Layer 3 of a small transformer language model trained on English Wikipedia (9 layers, counted from 0, width 96).
A neuron's activation on a vector x is SiLU(gate . x) times (in . x), where the dot is the dot product.

Input weights of the MLP neurons that the questions are about. A number n stands for (n - 500) times 0.00062.
n36 gate: 591,378,424,463,500,482,261,354,296,388,610,505,219,276,634,627,402,257,417,541,637,455,346,291,229,427,405,518,690,748,364,635,676,797,444,464,380,254,372,438,447,435,482,717,432,608,669,389,513,773,473,354,567,579,820,292,566,423,466,419,632,322,555,491,777,263,591,574,496,241,294,487,432,606,504,599,578,681,704,466,649,459,500,213,724,375,291,678,669,491,333,665,322,346,424,427
n59 gate: 457,336,352,698,551,138,680,412,413,540,530,357,500,323,504,420,791,714,168,648,728,396,380,370,427,576,563,549,605,504,614,457,553,455,522,521,534,808,607,244,633,560,496,370,614,500,492,608,448,439,500,776,438,288,345,437,418,437,576,664,667,551,457,372,469,168,452,472,537,397,387,566,296,464,751,312,338,457,496,536,563,555,536,558,425,363,451,708,634,459,410,577,381,532,855,241
n60 gate: 455,620,525,357,269,470,473,340,443,364,545,21,333,486,596,612,707,664,696,397,593,443,310,633,380,470,322,448,251,345,588,638,474,453,774,434,459,323,492,472,447,730,313,456,769,410,692,665,719,686,648,504,632,845,292,464,670,464,580,500,622,469,421,364,625,295,407,371,339,541,551,688,289,366,633,760,658,532,750,470,598,487,402,570,404,482,500,666,301,253,565,595,509,576,561,491
n68 gate: 216,556,657,612,743,244,523,953,431,531,552,486,431,559,438,425,810,354,418,354,518,574,571,468,676,437,575,550,425,366,515,723,427,205,495,542,324,666,429,505,417,285,560,411,349,461,610,457,247,527,561,509,375,405,556,491,546,524,469,860,747,618,374,709,345,538,692,631,477,524,209,670,590,786,342,300,608,587,641,518,458,382,424,743,701,305,234,203,622,377,273,756,533,624,537,543
n69 gate: 529,689,733,621,295,649,500,441,540,425,663,286,598,396,369,691,602,601,297,616,430,451,394,452,532,693,690,552,318,461,461,415,226,588,619,439,534,220,372,366,524,449,815,512,475,713,476,606,297,480,637,367,516,300,418,578,593,322,543,331,395,492,680,441,436,657,500,313,637,551,675,634,259,469,266,435,401,436,384,284,381,467,421,589,550,810,425,562,712,612,324,487,371,535,370,542
n73 gate: 456,249,411,680,463,566,512,617,516,573,528,528,441,416,435,641,409,345,504,592,291,603,534,608,284,287,332,484,516,479,359,702,391,407,479,496,577,391,353,584,516,427,613,644,287,585,629,455,273,438,440,500,461,632,611,212,765,524,511,608,247,552,511,370,541,590,389,716,742,251,740,315,282,290,285,421,515,598,640,485,305,504,298,563,522,409,485,548,474,718,457,488,359,394,535,302
n102 gate: 546,527,462,39,426,251,364,543,344,348,440,500,478,658,444,422,464,676,257,555,383,536,405,443,496,387,550,531,714,264,505,528,558,513,369,473,648,329,333,452,473,356,620,555,440,299,308,411,457,677,290,808,352,721,532,414,740,408,465,509,307,436,394,482,382,435,643,386,424,588,604,406,514,491,767,49,784,692,441,357,623,184,643,518,492,644,837,619,534,611,610,684,615,578,616,426
n116 gate: 591,636,615,583,730,396,705,634,441,488,374,432,644,315,727,234,517,508,106,367,362,530,605,455,269,610,363,542,799,653,580,522,467,372,509,609,617,777,383,365,500,439,450,692,517,705,328,711,395,375,418,699,487,392,304,350,521,711,472,543,512,444,540,296,429,395,231,636,579,649,544,697,491,617,445,742,377,640,474,524,150,552,533,525,664,335,615,470,396,500,479,435,625,265,567,371
n176 gate: 500,646,655,590,401,357,687,477,392,266,322,403,637,534,375,594,504,546,421,288,488,589,473,500,402,442,476,572,406,367,411,462,488,409,329,480,819,317,500,436,657,403,201,512,459,571,356,496,488,326,439,372,303,646,808,272,516,508,508,451,661,660,762,574,538,366,547,315,428,508,618,624,603,385,524,504,699,446,418,496,390,639,457,671,329,625,708,861,785,595,528,380,434,311,528,632
n179 gate: 591,355,425,433,426,596,828,354,433,459,556,474,297,419,601,384,521,633,491,286,390,475,383,656,776,622,337,513,406,450,513,540,458,351,474,412,413,388,645,244,462,390,747,675,616,492,366,610,387,313,444,487,631,343,615,632,713,676,654,389,657,517,277,595,735,741,333,834,395,653,279,508,470,484,147,237,463,689,397,524,410,560,598,467,309,297,414,534,452,571,421,548,694,545,429,681
n185 gate: 616,880,470,669,505,594,642,435,442,522,430,459,749,403,641,648,278,535,246,813,408,341,317,916,753,321,436,496,711,602,486,348,634,349,439,581,430,409,612,466,600,570,338,427,763,365,248,184,626,504,463,486,532,660,349,518,648,542,635,418,509,421,432,491,490,236,640,411,644,552,595,586,616,530,395,345,575,896,777,583,587,482,465,460,419,759,566,431,256,598,451,416,435,618,297,736
n214 gate: 404,457,320,496,592,428,483,688,669,475,513,642,330,550,610,539,513,618,416,409,83,543,186,512,512,348,431,353,444,473,670,366,613,692,504,746,496,617,362,459,755,327,260,582,595,544,665,327,271,446,656,578,360,834,427,448,572,708,480,401,492,413,721,399,504,686,331,525,563,540,785,398,361,484,320,620,727,456,249,418,530,535,623,567,705,423,517,226,351,601,538,509,496,496,669,626
n220 gate: 478,684,308,674,759,191,697,337,603,286,317,539,461,370,585,646,270,807,631,350,504,539,433,377,598,777,777,418,548,347,569,495,642,543,270,526,294,472,488,500,604,407,560,408,743,621,625,532,496,342,602,531,591,611,382,724,667,695,433,627,334,465,590,487,423,595,353,687,685,824,723,586,420,384,754,382,399,450,557,248,715,611,664,264,570,448,398,553,463,436,555,500,442,471,431,624
n232 gate: 353,577,424,567,647,336,803,556,562,543,541,505,263,357,417,505,706,453,208,409,233,536,599,792,448,483,545,469,301,543,755,444,619,535,584,750,362,651,440,348,393,409,438,215,505,546,558,505,633,407,282,788,442,526,419,572,787,227,504,735,274,573,538,311,739,286,405,522,566,616,317,616,454,649,333,168,587,551,541,569,414,381,409,159,424,204,347,719,521,557,531,573,582,350,553,591
n36 in: 521,746,574,404,436,496,279,563,508,444,636,692,355,791,603,366,434,465,641,634,508,194,484,685,330,432,487,708,596,443,400,850,333,504,345,582,343,150,528,526,591,456,635,842,458,538,504,513,401,581,609,458,389,549,637,366,324,862,452,300,449,572,586,534,335,496,468,637,484,504,643,558,665,276,600,678,464,457,676,644,521,391,660,447,434,144,480,420,523,459,670,437,546,508,623,610
n59 in: 645,512,412,564,675,488,692,846,653,492,558,508,460,271,445,652,391,763,382,385,504,350,551,559,666,523,459,400,578,552,573,229,512,433,500,322,337,599,562,702,549,476,620,258,244,428,399,386,306,620,619,670,641,552,300,594,504,537,613,435,457,483,233,521,560,336,426,377,624,584,436,387,587,620,590,370,417,555,665,191,308,413,633,532,580,488,382,521,267,791,643,471,405,375,577,281
n60 in: 457,577,635,516,452,483,427,374,181,422,652,585,242,410,364,367,813,621,614,457,431,508,585,607,570,418,444,36,466,486,553,522,350,612,795,715,313,607,448,442,546,590,496,414,560,670,508,452,553,529,758,673,694,753,248,487,592,578,435,427,573,677,368,461,611,456,46,599,651,605,460,546,461,468,743,373,603,386,543,484,538,655,471,412,600,500,488,677,464,354,483,314,349,593,651,331
n68 in: 717,537,343,564,362,303,627,492,472,449,479,442,675,478,669,744,626,578,318,521,582,512,488,528,325,457,125,480,615,883,551,585,705,305,462,508,244,491,543,556,346,433,440,475,479,591,342,365,480,432,235,691,634,480,677,430,625,711,566,710,372,438,531,546,547,449,437,707,601,837,491,496,409,612,447,533,702,318,450,661,488,624,508,589,723,365,544,787,504,396,412,529,558,449,241,546
n69 in: 372,577,447,337,672,350,324,420,681,581,457,316,439,609,582,616,504,558,520,485,507,413,697,752,407,566,292,478,427,390,308,587,684,396,528,742,461,323,522,762,549,566,380,615,322,496,504,251,755,511,237,419,625,496,626,565,354,492,551,462,478,562,525,480,687,354,280,504,410,645,568,187,453,529,729,462,692,618,369,430,481,442,463,628,590,470,433,562,410,459,418,403,508,507,742,337
n73 in: 572,566,369,329,496,677,438,588,487,487,657,249,417,281,455,682,539,892,559,837,479,413,345,330,645,500,350,444,398,705,670,500,603,650,500,213,307,814,392,426,622,741,487,359,504,569,509,564,588,401,527,433,557,650,544,606,578,598,571,743,375,580,553,590,385,310,458,393,548,708,569,596,603,521,878,456,313,704,496,247,491,914,445,465,442,552,338,616,562,302,551,361,558,492,309,589
n102 in: 500,516,588,609,721,584,471,477,649,594,546,398,654,608,693,413,455,581,550,516,484,480,380,389,698,406,574,568,406,565,521,530,420,579,668,569,617,594,693,397,569,500,247,541,653,425,412,555,104,492,290,339,452,512,463,758,520,455,368,627,465,599,351,254,517,458,582,654,941,408,538,544,637,523,280,488,276,243,422,606,304,748,676,360,577,269,567,558,741,536,389,376,463,589,552,421
n116 in: 523,482,719,299,772,239,380,382,517,500,405,509,513,674,495,603,562,420,395,500,398,399,521,333,496,313,670,452,335,806,454,652,417,353,367,241,559,481,668,505,408,359,286,442,361,455,224,802,584,283,487,468,487,595,345,790,578,581,470,318,664,707,359,360,343,514,189,646,238,500,638,303,482,487,544,482,389,889,267,632,402,617,560,605,579,385,440,289,546,509,556,500,509,221,303,432
n176 in: 773,407,582,431,469,651,557,378,392,737,343,337,238,542,640,393,692,425,582,487,412,299,529,636,615,677,584,569,717,309,592,432,892,479,210,578,424,578,246,760,613,585,556,421,500,569,266,654,333,560,660,603,369,821,632,434,448,313,563,914,525,406,467,662,280,441,555,385,344,563,546,344,339,500,491,627,483,577,602,437,782,375,593,427,562,456,683,344,450,461,337,594,482,433,296,388
n179 in: 395,699,578,493,305,395,229,572,739,340,593,353,804,466,480,512,583,481,656,752,432,389,451,250,477,489,456,675,548,340,400,236,379,500,644,472,691,583,444,450,429,477,480,476,283,397,355,389,368,434,323,415,378,608,580,472,227,363,477,564,508,564,600,480,517,480,710,223,437,341,620,504,677,331,512,290,477,213,404,569,225,597,508,551,489,401,412,653,388,379,434,464,556,451,304,528
n185 in: 414,540,408,413,477,513,433,317,566,582,473,549,313,836,367,288,487,216,578,360,513,669,457,708,721,740,662,592,513,509,411,616,403,309,943,261,765,340,593,283,451,491,394,460,396,512,491,579,560,294,780,455,469,674,321,473,680,500,389,536,631,668,458,249,258,445,517,530,320,528,449,504,446,610,393,518,319,611,482,487,697,486,170,553,550,335,712,663,664,846,749,509,427,547,619,541
n214 in: 518,504,625,620,427,570,482,521,425,410,582,298,669,391,772,591,433,636,491,450,427,527,594,496,409,466,428,522,635,510,228,803,399,365,611,713,468,363,810,74,673,487,615,261,459,641,584,509,385,583,278,227,629,719,446,572,408,446,295,639,232,455,563,523,509,408,414,204,804,657,775,473,696,330,406,679,478,361,604,642,513,845,276,557,609,692,695,591,563,474,627,459,445,526,310,445
n220 in: 747,315,527,484,787,413,643,492,314,363,436,349,329,438,539,479,329,540,344,259,564,575,516,232,577,524,386,471,863,496,487,278,673,414,526,375,449,438,428,620,562,464,459,525,500,446,546,383,672,389,453,117,483,271,790,681,533,496,724,538,556,589,531,389,452,461,399,797,455,513,675,206,483,377,605,600,524,517,364,464,597,343,552,492,669,366,650,390,551,672,504,116,555,540,546,615
n232 in: 459,589,625,492,496,500,411,322,548,652,405,537,375,466,613,250,565,600,579,451,515,508,535,374,472,379,561,719,529,569,572,315,325,472,408,576,645,496,266,324,271,504,596,561,800,545,348,441,388,488,598,422,452,563,289,162,325,660,388,382,677,508,458,951,513,563,344,248,544,550,454,580,389,316,561,508,457,462,516,414,427,734,496,827,428,750,649,558,584,643,373,599,393,546,660,368

Each question shows a token from some text and the vector x that enters the MLP there. A number n stands for (n - 500) times 0.014.

"d": 763,619,495,413,467,601,528,507,634,626,486,581,640,392,512,478,488,531,478,597,319,523,782,523,600,515,497,408,439,624,497,551,362,443,555,446,463,483,402,519,477,482,608,466,521,583,470,443,701,552,517,613,493,459,619,544,595,533,510,497,610,622,444,543,579,500,514,469,461,611,537,541,508,469,477,422,478,449,395,427,500,485,404,348,584,464,459,548,402,490,333,640,449,545,501,570
The neuron with the highest activation: n69

"ot": 463,507,327,507,557,590,482,741,461,441,456,515,568,418,516,528,465,583,525,641,580,574,540,505,347,479,470,451,476,592,501,532,514,389,554,446,565,642,454,446,428,504,558,497,460,448,496,608,498,591,565,499,482,557,461,303,603,461,539,500,336,684,516,462,417,461,568,663,541,547,502,401,593,568,479,469,336,443,373,627,628,445,478,312,548,507,412,622,563,461,446,405,382,584,522,488
The neuron with the highest activation: n73

" are": 585,565,626,420,597,495,462,664,572,453,467,483,504,607,514,468,519,508,535,652,557,626,516,592,583,490,493,380,465,566,473,483,636,510,500,593,467,352,409,477,437,476,449,406,503,384,496,466,551,480,414,522,432,348,472,442,430,417,475,481,469,563,441,457,507,661,415,411,471,475,539,449,389,367,599,368,594,409,382,488,476,521,498,449,369,572,689,544,563,529,561,505,413,600,610,513
The neuron with the highest activation: n69

" d": 555,541,420,374,397,522,555,601,668,462,464,495,489,429,590,504,607,566,517,532,563,645,539,467,396,508,535,334,462,512,480,547,518,453,465,399,508,529,622,509,370,451,512,420,400,552,615,488,619,447,512,553,516,291,509,393,492,488,372,541,569,659,500,436,553,554,520,525,351,487,438,489,428,513,515,476,520,415,509,450,417,552,640,411,514,697,585,480,523,523,408,464,503,528,519,469
Which two neurons fire most, strongest first? n36, n214

"ive": 526,514,523,413,562,456,477,445,633,533,584,402,626,487,612,298,482,498,578,501,483,536,729,687,633,563,514,424,517,486,484,433,402,450,637,478,436,461,574,531,513,398,494,524,423,389,449,608,443,405,496,374,491,566,474,569,352,433,557,547,495,519,435,571,616,454,315,616,667,538,520,408,571,530,557,365,545,337,579,545,597,465,538,357,441,495,548,484,184,646,623,508,393,474,364,480
Which neuron fires most, and how strongly? n179, at about 1

"and": 500,551,412,438,472,525,525,574,614,755,455,505,580,523,582,468,473,450,577,557,517,513,617,511,526,655,432,437,455,498,624,528,462,622,497,395,459,515,557,455,390,585,547,472,577,315,523,561,520,476,484,459,577,480,579,508,612,472,335,483,454,391,511,601,562,511,454,568,367,536,566,369,503,602,504,453,532,410,499,446,627,519,579,250,427,444,609,472,495,297,540,549,495,601,717,542
The neuron with the highest activation: n116

" in": 515,622,562,558,498,534,408,647,645,507,505,553,546,548,645,545,515,572,606,589,443,498,546,511,461,446,670,336,455,514,542,548,513,475,542,478,441,422,443,395,496,576,588,448,495,439,559,467,559,477,496,420,341,336,456,442,259,465,391,459,479,486,495,486,481,582,376,609,382,383,556,504,508,495,554,420,455,496,449,659,392,517,569,373,451,595,532,578,594,447,446,498,463,506,550,475
The neuron with the highest activation: n176

"es": 399,469,477,525,663,618,474,573,585,456,553,566,560,394,637,457,475,465,514,454,563,506,599,634,470,404,528,473,505,412,595,496,302,604,502,474,376,525,451,556,386,481,475,515,515,331,481,427,617,444,507,484,425,452,710,450,365,455,388,645,442,701,502,518,514,486,439,427,519,534,479,410,452,584,564,478,440,432,463,652,519,508,496,446,587,548,531,450,461,369,628,564,366,484,591,548
The neuron with the highest activation: n185

"o": 646,445,431,483,517,507,540,642,541,629,511,635,669,479,510,416,481,416,502,467,587,606,466,549,355,510,554,491,424,502,516,481,468,754,582,455,574,425,453,509,444,559,613,498,528,619,538,514,546,453,560,424,530,499,477,414,488,496,566,627,448,543,559,615,559,414,579,497,370,433,497,431,497,453,594,407,561,533,407,579,512,460,681,318,554,670,426,524,790,561,629,546,513,492,706,601
The neuron with the highest activation: n116

"n": 516,494,369,486,556,578,371,657,585,629,444,574,622,535,576,501,437,568,411,513,355,632,716,571,191,592,553,468,537,441,470,511,567,402,431,559,517,366,533,469,431,388,547,493,420,556,577,448,489,505,569,437,456,612,482,400,380,472,552,527,504,279,465,488,471,422,416,514,564,579,517,409,498,617,441,458,462,410,494,395,461,507,570,525,536,514,574,417,654,636,524,449,391,574,816,634
The neuron with the highest activation: n214

" that": 518,663,324,516,585,599,468,494,649,549,492,492,519,521,682,533,561,556,481,511,441,456,605,489,403,651,496,438,446,510,487,569,393,403,514,516,432,409,641,512,344,508,523,402,591,443,547,546,407,539,535,545,393,348,376,381,457,512,511,493,501,529,380,519,434,565,381,569,440,445,512,454,409,377,491,389,552,437,491,542,494,490,500,373,579,486,664,620,500,556,670,419,416,449,610,563
The neuron with the highest activation: n232

" were": 604,582,633,422,652,529,452,612,595,484,451,550,499,568,455,477,481,477,541,652,595,618,605,628,554,530,507,407,439,562,454,468,482,500,465,634,509,379,437,449,470,450,432,382,515,378,546,379,501,489,492,585,392,393,478,490,423,487,444,476,409,530,404,464,505,645,443,409,456,505,549,476,367,384,635,436,531,434,367,516,456,482,503,414,357,511,663,467,471,443,527,514,408,580,539,560
Which three neurons fire most, strongest first? n68, n73, n59

"-": 532,519,474,414,527,451,402,626,563,468,436,370,475,577,608,479,601,581,449,443,382,548,467,528,424,573,499,469,402,506,593,456,533,328,478,459,439,440,448,496,597,538,525,513,586,472,607,402,613,612,637,432,398,425,460,591,532,599,606,668,514,539,514,566,447,644,441,533,585,403,529,530,460,546,489,405,431,508,575,522,603,505,509,340,515,576,665,549,398,589,455,505,294,437,390,365
The neuron with the highest activation: n220

"e": 489,605,445,524,507,654,512,640,554,487,501,422,598,531,450,322,449,500,401,420,690,530,460,475,333,439,499,478,554,606,483,498,350,549,476,535,419,372,346,425,542,352,459,432,612,409,341,698,574,502,640,434,453,619,486,537,258,551,532,578,277,681,385,572,505,416,541,496,480,532,512,351,386,481,562,468,497,463,424,521,489,483,622,389,434,506,486,497,446,323,519,480,494,467,486,495
Which two neurons fire most, strongest first? n116, n185

"p": 658,629,581,457,499,418,439,495,701,491,467,469,489,464,529,639,598,567,622,514,447,569,484,455,407,620,436,530,454,597,508,515,479,477,528,451,569,547,425,492,395,576,480,611,445,424,589,440,550,545,535,589,519,442,475,252,487,467,595,492,442,550,591,537,572,469,487,671,458,632,362,474,393,501,419,395,524,555,462,540,540,525,561,430,674,672,483,429,467,494,516,548,463,528,334,568
Which neuron fires most, and how strongly? n69, at about 0.36

"ist": 640,541,477,402,597,473,516,439,582,535,493,350,451,456,434,614,485,555,525,609,567,517,546,606,443,371,451,579,399,586,514,488,405,503,546,606,510,402,533,540,507,650,550,419,396,468,607,688,465,509,484,426,494,618,669,451,451,569,606,543,348,683,393,584,382,292,428,466,550,498,478,443,479,390,498,353,637,405,466,429,560,542,590,534,439,514,536,490,658,692,370,611,443,535,582,535
The neuron with the highest activation: n73

"le": 502,667,482,434,556,551,620,573,443,527,445,586,668,402,542,421,456,612,566,505,495,516,348,498,424,577,534,533,525,442,531,506,308,571,580,540,463,489,454,351,387,377,427,445,415,548,387,358,461,503,557,426,391,493,485,433,371,490,395,475,248,458,463,616,529,409,327,481,287,405,467,535,347,517,524,508,441,559,400,610,539,547,574,501,447,590,489,504,345,590,457,495,510,429,455,499
Which two neurons fire most, strongest first? n214, n116

"ic": 591,601,416,529,544,690,596,615,558,426,460,441,557,553,619,489,475,509,630,645,609,509,500,488,512,535,493,464,473,437,609,533,616,511,473,436,499,398,493,494,512,455,460,545,688,453,518,467,418,497,536,458,530,509,481,345,431,367,367,559,429,590,631,478,492,397,306,624,636,450,467,400,436,530,403,510,426,375,419,596,665,565,642,436,276,404,492,356,344,499,484,538,585,410,552,451
Which neuron fires most, and how strongly? n69, at about 0.1

"mer": 557,616,458,465,557,471,622,530,610,642,466,515,502,432,357,472,381,507,567,658,454,575,498,680,509,473,591,595,436,561,477,535,454,588,583,526,468,461,273,357,528,545,476,423,422,456,465,597,555,576,482,480,450,459,547,414,406,408,357,512,568,623,337,547,388,452,307,606,538,583,478,510,536,675,545,428,598,550,545,559,458,481,589,485,279,497,585,432,410,551,439,527,337,496,469,464
Which neuron fires most, and how strongly? n232, at about 1.3

"id": 628,510,525,426,532,496,380,505,604,586,496,573,513,445,412,427,493,535,629,550,613,542,547,524,484,574,369,389,508,661,486,612,569,325,520,478,405,377,411,500,503,441,624,517,333,512,475,618,560,434,481,470,482,476,528,422,513,442,457,504,346,703,521,514,451,374,509,379,519,572,599,417,451,503,463,377,634,457,472,362,638,494,518,513,366,529,519,423,600,656,433,629,446,459,533,645
Which two neurons fire most, strongest first? n69, n73

" 6": 593,592,524,485,583,544,409,512,518,649,423,526,481,502,589,479,447,466,539,547,471,607,597,663,596,480,243,490,445,495,448,533,307,576,531,386,590,469,598,465,449,391,596,534,461,572,426,397,493,431,542,488,383,413,482,523,448,521,435,589,500,585,470,584,475,489,329,518,460,548,407,593,577,564,646,501,532,464,492,415,554,614,578,421,534,596,514,540,471,503,527,463,480,557,483,530
The neuron with the highest activation: n185

" st": 595,576,482,318,526,497,493,562,500,465,450,419,378,397,540,563,470,597,627,562,507,605,570,483,566,407,520,354,418,507,510,607,557,427,406,349,583,588,430,520,373,486,419,422,496,507,540,535,533,451,642,468,361,384,446,313,428,573,536,543,573,501,288,519,561,466,565,507,533,517,432,480,391,466,543,445,446,436,546,518,522,553,592,483,596,557,539,477,600,489,441,455,588,440,510,516
Which two neurons fire most, strongest first? n214, n60

"i": 588,562,271,600,460,580,476,585,473,636,469,532,623,518,478,414,472,470,497,473,493,567,649,484,329,388,515,604,552,567,544,562,415,569,539,410,591,480,448,477,493,638,482,618,388,529,554,623,413,437,569,459,464,303,481,464,533,408,535,639,432,549,400,713,543,346,484,580,582,481,601,402,445,445,547,455,469,488,481,548,694,489,428,596,579,577,445,453,422,527,525,531,564,511,616,525
Which three neurons fire most, strongest first? n60, n179, n102

" un": 582,531,491,274,485,684,477,595,554,459,466,475,419,471,621,427,507,653,547,595,366,503,399,587,502,481,489,324,420,457,670,512,617,354,407,453,617,490,465,396,414,520,372,521,480,570,573,381,589,497,584,404,485,491,518,434,410,552,407,457,458,496,534,489,462,536,478,570,506,499,456,563,465,433,457,524,449,415,460,635,529,512,547,371,695,664,494,570,654,554,537,428,409,461,600,490
Which neuron fires most, and how strongly? n214, at about 0.53

" as": 622,575,428,520,587,610,513,439,586,552,519,510,534,500,466,471,553,542,495,597,532,527,588,462,492,482,631,465,377,597,431,478,584,286,547,404,542,412,690,458,473,558,521,501,524,360,517,536,394,540,481,402,362,428,491,454,299,455,517,512,603,537,492,460,521,607,356,590,549,449,479,483,411,335,491,485,497,402,481,511,382,469,550,368,327,595,619,738,381,432,520,552,448,469,525,447
Which neuron fires most, and how strongly? n179, at about 0.48

"ur": 597,512,416,636,576,520,461,622,415,524,517,346,667,541,666,497,413,566,706,549,585,567,508,593,442,580,392,489,466,633,609,495,586,477,547,407,565,513,728,496,558,471,479,510,510,518,402,681,553,529,590,537,606,627,517,419,372,507,433,581,481,585,529,519,500,438,442,379,486,563,498,461,416,588,505,415,553,414,486,536,567,523,526,444,518,554,699,413,339,518,427,398,497,468,411,506
Which neuron fires most, and how strongly? n36, at about 0.23

" A": 628,581,499,486,655,550,524,486,557,583,539,521,499,460,479,442,476,482,529,511,474,615,558,541,451,550,542,503,416,564,483,697,553,551,605,528,522,348,474,469,694,582,485,478,466,420,562,482,529,423,594,532,459,455,533,507,457,410,399,479,592,473,554,566,453,440,574,512,530,433,548,443,507,569,539,560,477,478,507,503,497,542,500,264,554,614,492,523,359,428,526,477,413,514,487,505
Which three neurons fire most, strongest first? n68, n36, n179

"un": 689,588,551,556,500,573,398,556,587,639,414,584,592,464,584,454,430,498,567,550,477,479,531,691,376,446,598,597,536,565,514,608,532,469,506,441,416,538,414,413,491,435,407,561,470,484,448,516,524,443,404,587,497,627,498,485,439,437,538,535,788,472,550,548,538,504,280,571,419,569,502,630,512,634,467,522,695,413,507,454,654,495,482,515,619,669,563,500,640,491,420,495,475,588,640,613
Which neuron fires most, and how strongly? n176, at about 0.72

"rit": 597,475,412,633,596,568,468,580,574,515,546,515,483,451,543,519,529,602,618,671,559,490,654,420,291,671,584,451,523,550,578,483,427,399,645,534,577,521,416,509,416,537,451,562,437,462,571,457,489,678,582,542,435,565,517,332,359,441,450,521,718,575,415,499,393,368,444,640,524,386,531,474,455,552,474,455,473,385,458,374,434,456,646,394,420,516,366,500,633,561,519,554,326,401,500,565
The neuron with the highest activation: n59

",": 509,590,466,477,666,633,479,554,609,549,529,582,415,652,587,475,526,565,486,563,394,542,536,509,513,608,526,369,368,551,515,428,437,518,489,472,531,609,402,485,445,599,476,449,471,465,556,539,492,550,577,563,375,513,482,549,236,513,503,587,462,610,338,487,485,495,484,480,431,328,502,494,494,578,547,469,505,420,528,550,471,514,546,397,422,514,542,532,462,461,545,550,402,492,607,481
Which three neurons fire most, strongest first? n59, n220, n232

" S": 557,486,366,351,558,554,454,525,563,646,491,475,384,409,507,461,519,601,529,560,487,594,490,531,493,456,577,544,475,540,503,716,498,512,545,550,519,431,540,508,392,536,488,529,395,417,470,461,580,431,560,429,433,437,497,563,415,458,511,473,485,660,418,529,486,438,488,464,523,545,502,640,510,473,523,598,396,445,529,527,528,514,602,336,621,624,624,557,527,384,423,539,466,527,435,481
The neuron with the highest activation: n36

" o": 516,683,325,414,557,496,507,761,438,539,465,561,606,456,576,496,519,394,586,443,464,570,465,525,550,380,484,429,429,536,511,539,419,426,499,463,528,522,501,396,492,666,466,375,441,451,587,550,549,478,526,536,499,401,487,528,498,343,581,491,644,634,656,469,556,459,498,433,533,565,561,499,450,562,507,535,497,404,485,548,328,541,572,305,523,676,584,525,467,470,466,490,449,414,585,528
The neuron with the highest activation: n36

" m": 462,544,444,461,462,497,440,659,577,543,418,491,437,475,536,499,591,555,544,562,464,678,593,483,508,545,607,456,431,496,475,528,480,517,538,545,530,539,433,413,470,446,470,355,307,561,540,535,614,563,519,362,463,435,507,447,403,539,497,509,442,576,322,621,504,480,546,573,637,623,416,565,478,431,485,490,530,362,384,565,425,537,540,529,467,699,500,569,468,378,479,503,488,416,476,493
The neuron with the highest activation: n36

" 1": 576,588,364,415,521,604,376,541,581,604,421,506,504,481,584,434,501,411,594,549,358,557,585,628,429,472,242,481,405,471,529,476,316,554,480,428,639,479,487,469,489,347,580,490,483,540,495,451,463,457,600,507,441,426,483,519,545,492,389,581,393,550,403,565,468,468,473,516,514,426,513,639,477,615,591,500,531,460,452,463,526,667,571,433,374,619,501,578,658,542,536,391,481,484,424,540
Which two neurons fire most, strongest first? n73, n220

" D": 604,515,515,362,486,555,478,536,707,575,466,548,458,382,487,464,483,545,519,554,589,625,514,499,386,490,511,481,518,482,484,649,504,400,480,504,516,501,569,506,382,449,562,389,401,526,549,537,596,488,602,531,505,315,507,511,529,514,435,462,579,598,449,538,541,511,507,535,449,476,523,484,505,583,453,587,457,485,536,480,466,533,509,434,536,747,618,500,413,404,400,496,564,529,483,483
Which neuron fires most, and how strongly? n102, at about 0.3

"u": 499,605,447,596,439,528,545,474,508,588,357,530,691,551,497,406,516,503,560,558,515,500,465,605,384,495,400,587,454,716,555,589,550,677,617,343,568,552,382,431,500,612,498,612,522,653,549,489,551,466,512,510,507,501,322,558,455,425,320,586,565,586,405,583,513,410,485,577,307,301,484,424,427,592,641,537,459,445,490,593,522,478,596,462,509,508,505,435,420,635,623,604,472,368,483,605
The neuron with the highest activation: n116

" 9": 583,581,537,506,511,577,451,511,530,702,456,518,475,500,562,456,452,479,539,569,411,628,506,653,552,498,287,550,449,521,439,471,287,535,542,391,538,445,610,498,469,369,539,494,436,547,471,408,510,449,533,490,358,453,471,517,504,468,416,559,507,480,484,599,484,429,328,564,464,504,416,604,558,635,606,487,542,458,414,399,557,631,552,429,475,622,539,549,586,489,531,449,413,523,516,527
Which two neurons fire most, strongest first? n185, n220

"op": 502,670,430,402,561,450,571,655,669,550,522,589,570,421,459,564,657,530,472,552,595,549,599,499,543,550,483,571,472,709,579,510,516,613,492,567,540,538,606,458,494,552,568,559,486,477,474,561,563,509,496,513,458,507,478,373,448,482,445,514,531,688,532,501,372,458,416,553,585,581,505,485,587,625,391,388,613,469,301,528,587,409,426,487,594,570,482,474,694,411,433,579,345,424,608,618
The neuron with the highest activation: n68

")": 581,561,487,602,495,591,529,548,542,503,449,328,337,571,512,531,530,470,522,501,454,594,665,645,587,591,371,405,550,498,537,458,381,446,538,559,471,514,436,472,495,603,420,486,527,374,573,503,497,627,442,484,421,447,524,419,456,451,369,546,438,533,325,439,551,507,402,525,470,364,464,358,442,678,580,444,537,416,539,462,546,494,601,300,360,625,534,639,328,435,505,540,508,493,496,562
Which neuron fires most, and how strongly? n60, at about 2.1

"ion": 509,566,467,501,558,517,518,492,561,624,559,565,519,468,650,461,494,492,567,442,564,620,609,571,590,447,395,463,481,462,624,485,543,413,478,644,479,526,487,390,363,549,446,436,627,459,487,578,519,603,531,292,462,546,520,504,269,549,569,577,452,675,426,564,469,460,410,507,561,487,514,309,502,652,511,427,501,403,437,491,492,502,468,356,468,450,571,434,354,502,571,437,466,412,271,550
Which three neurons fire most, strongest first? n232, n220, n36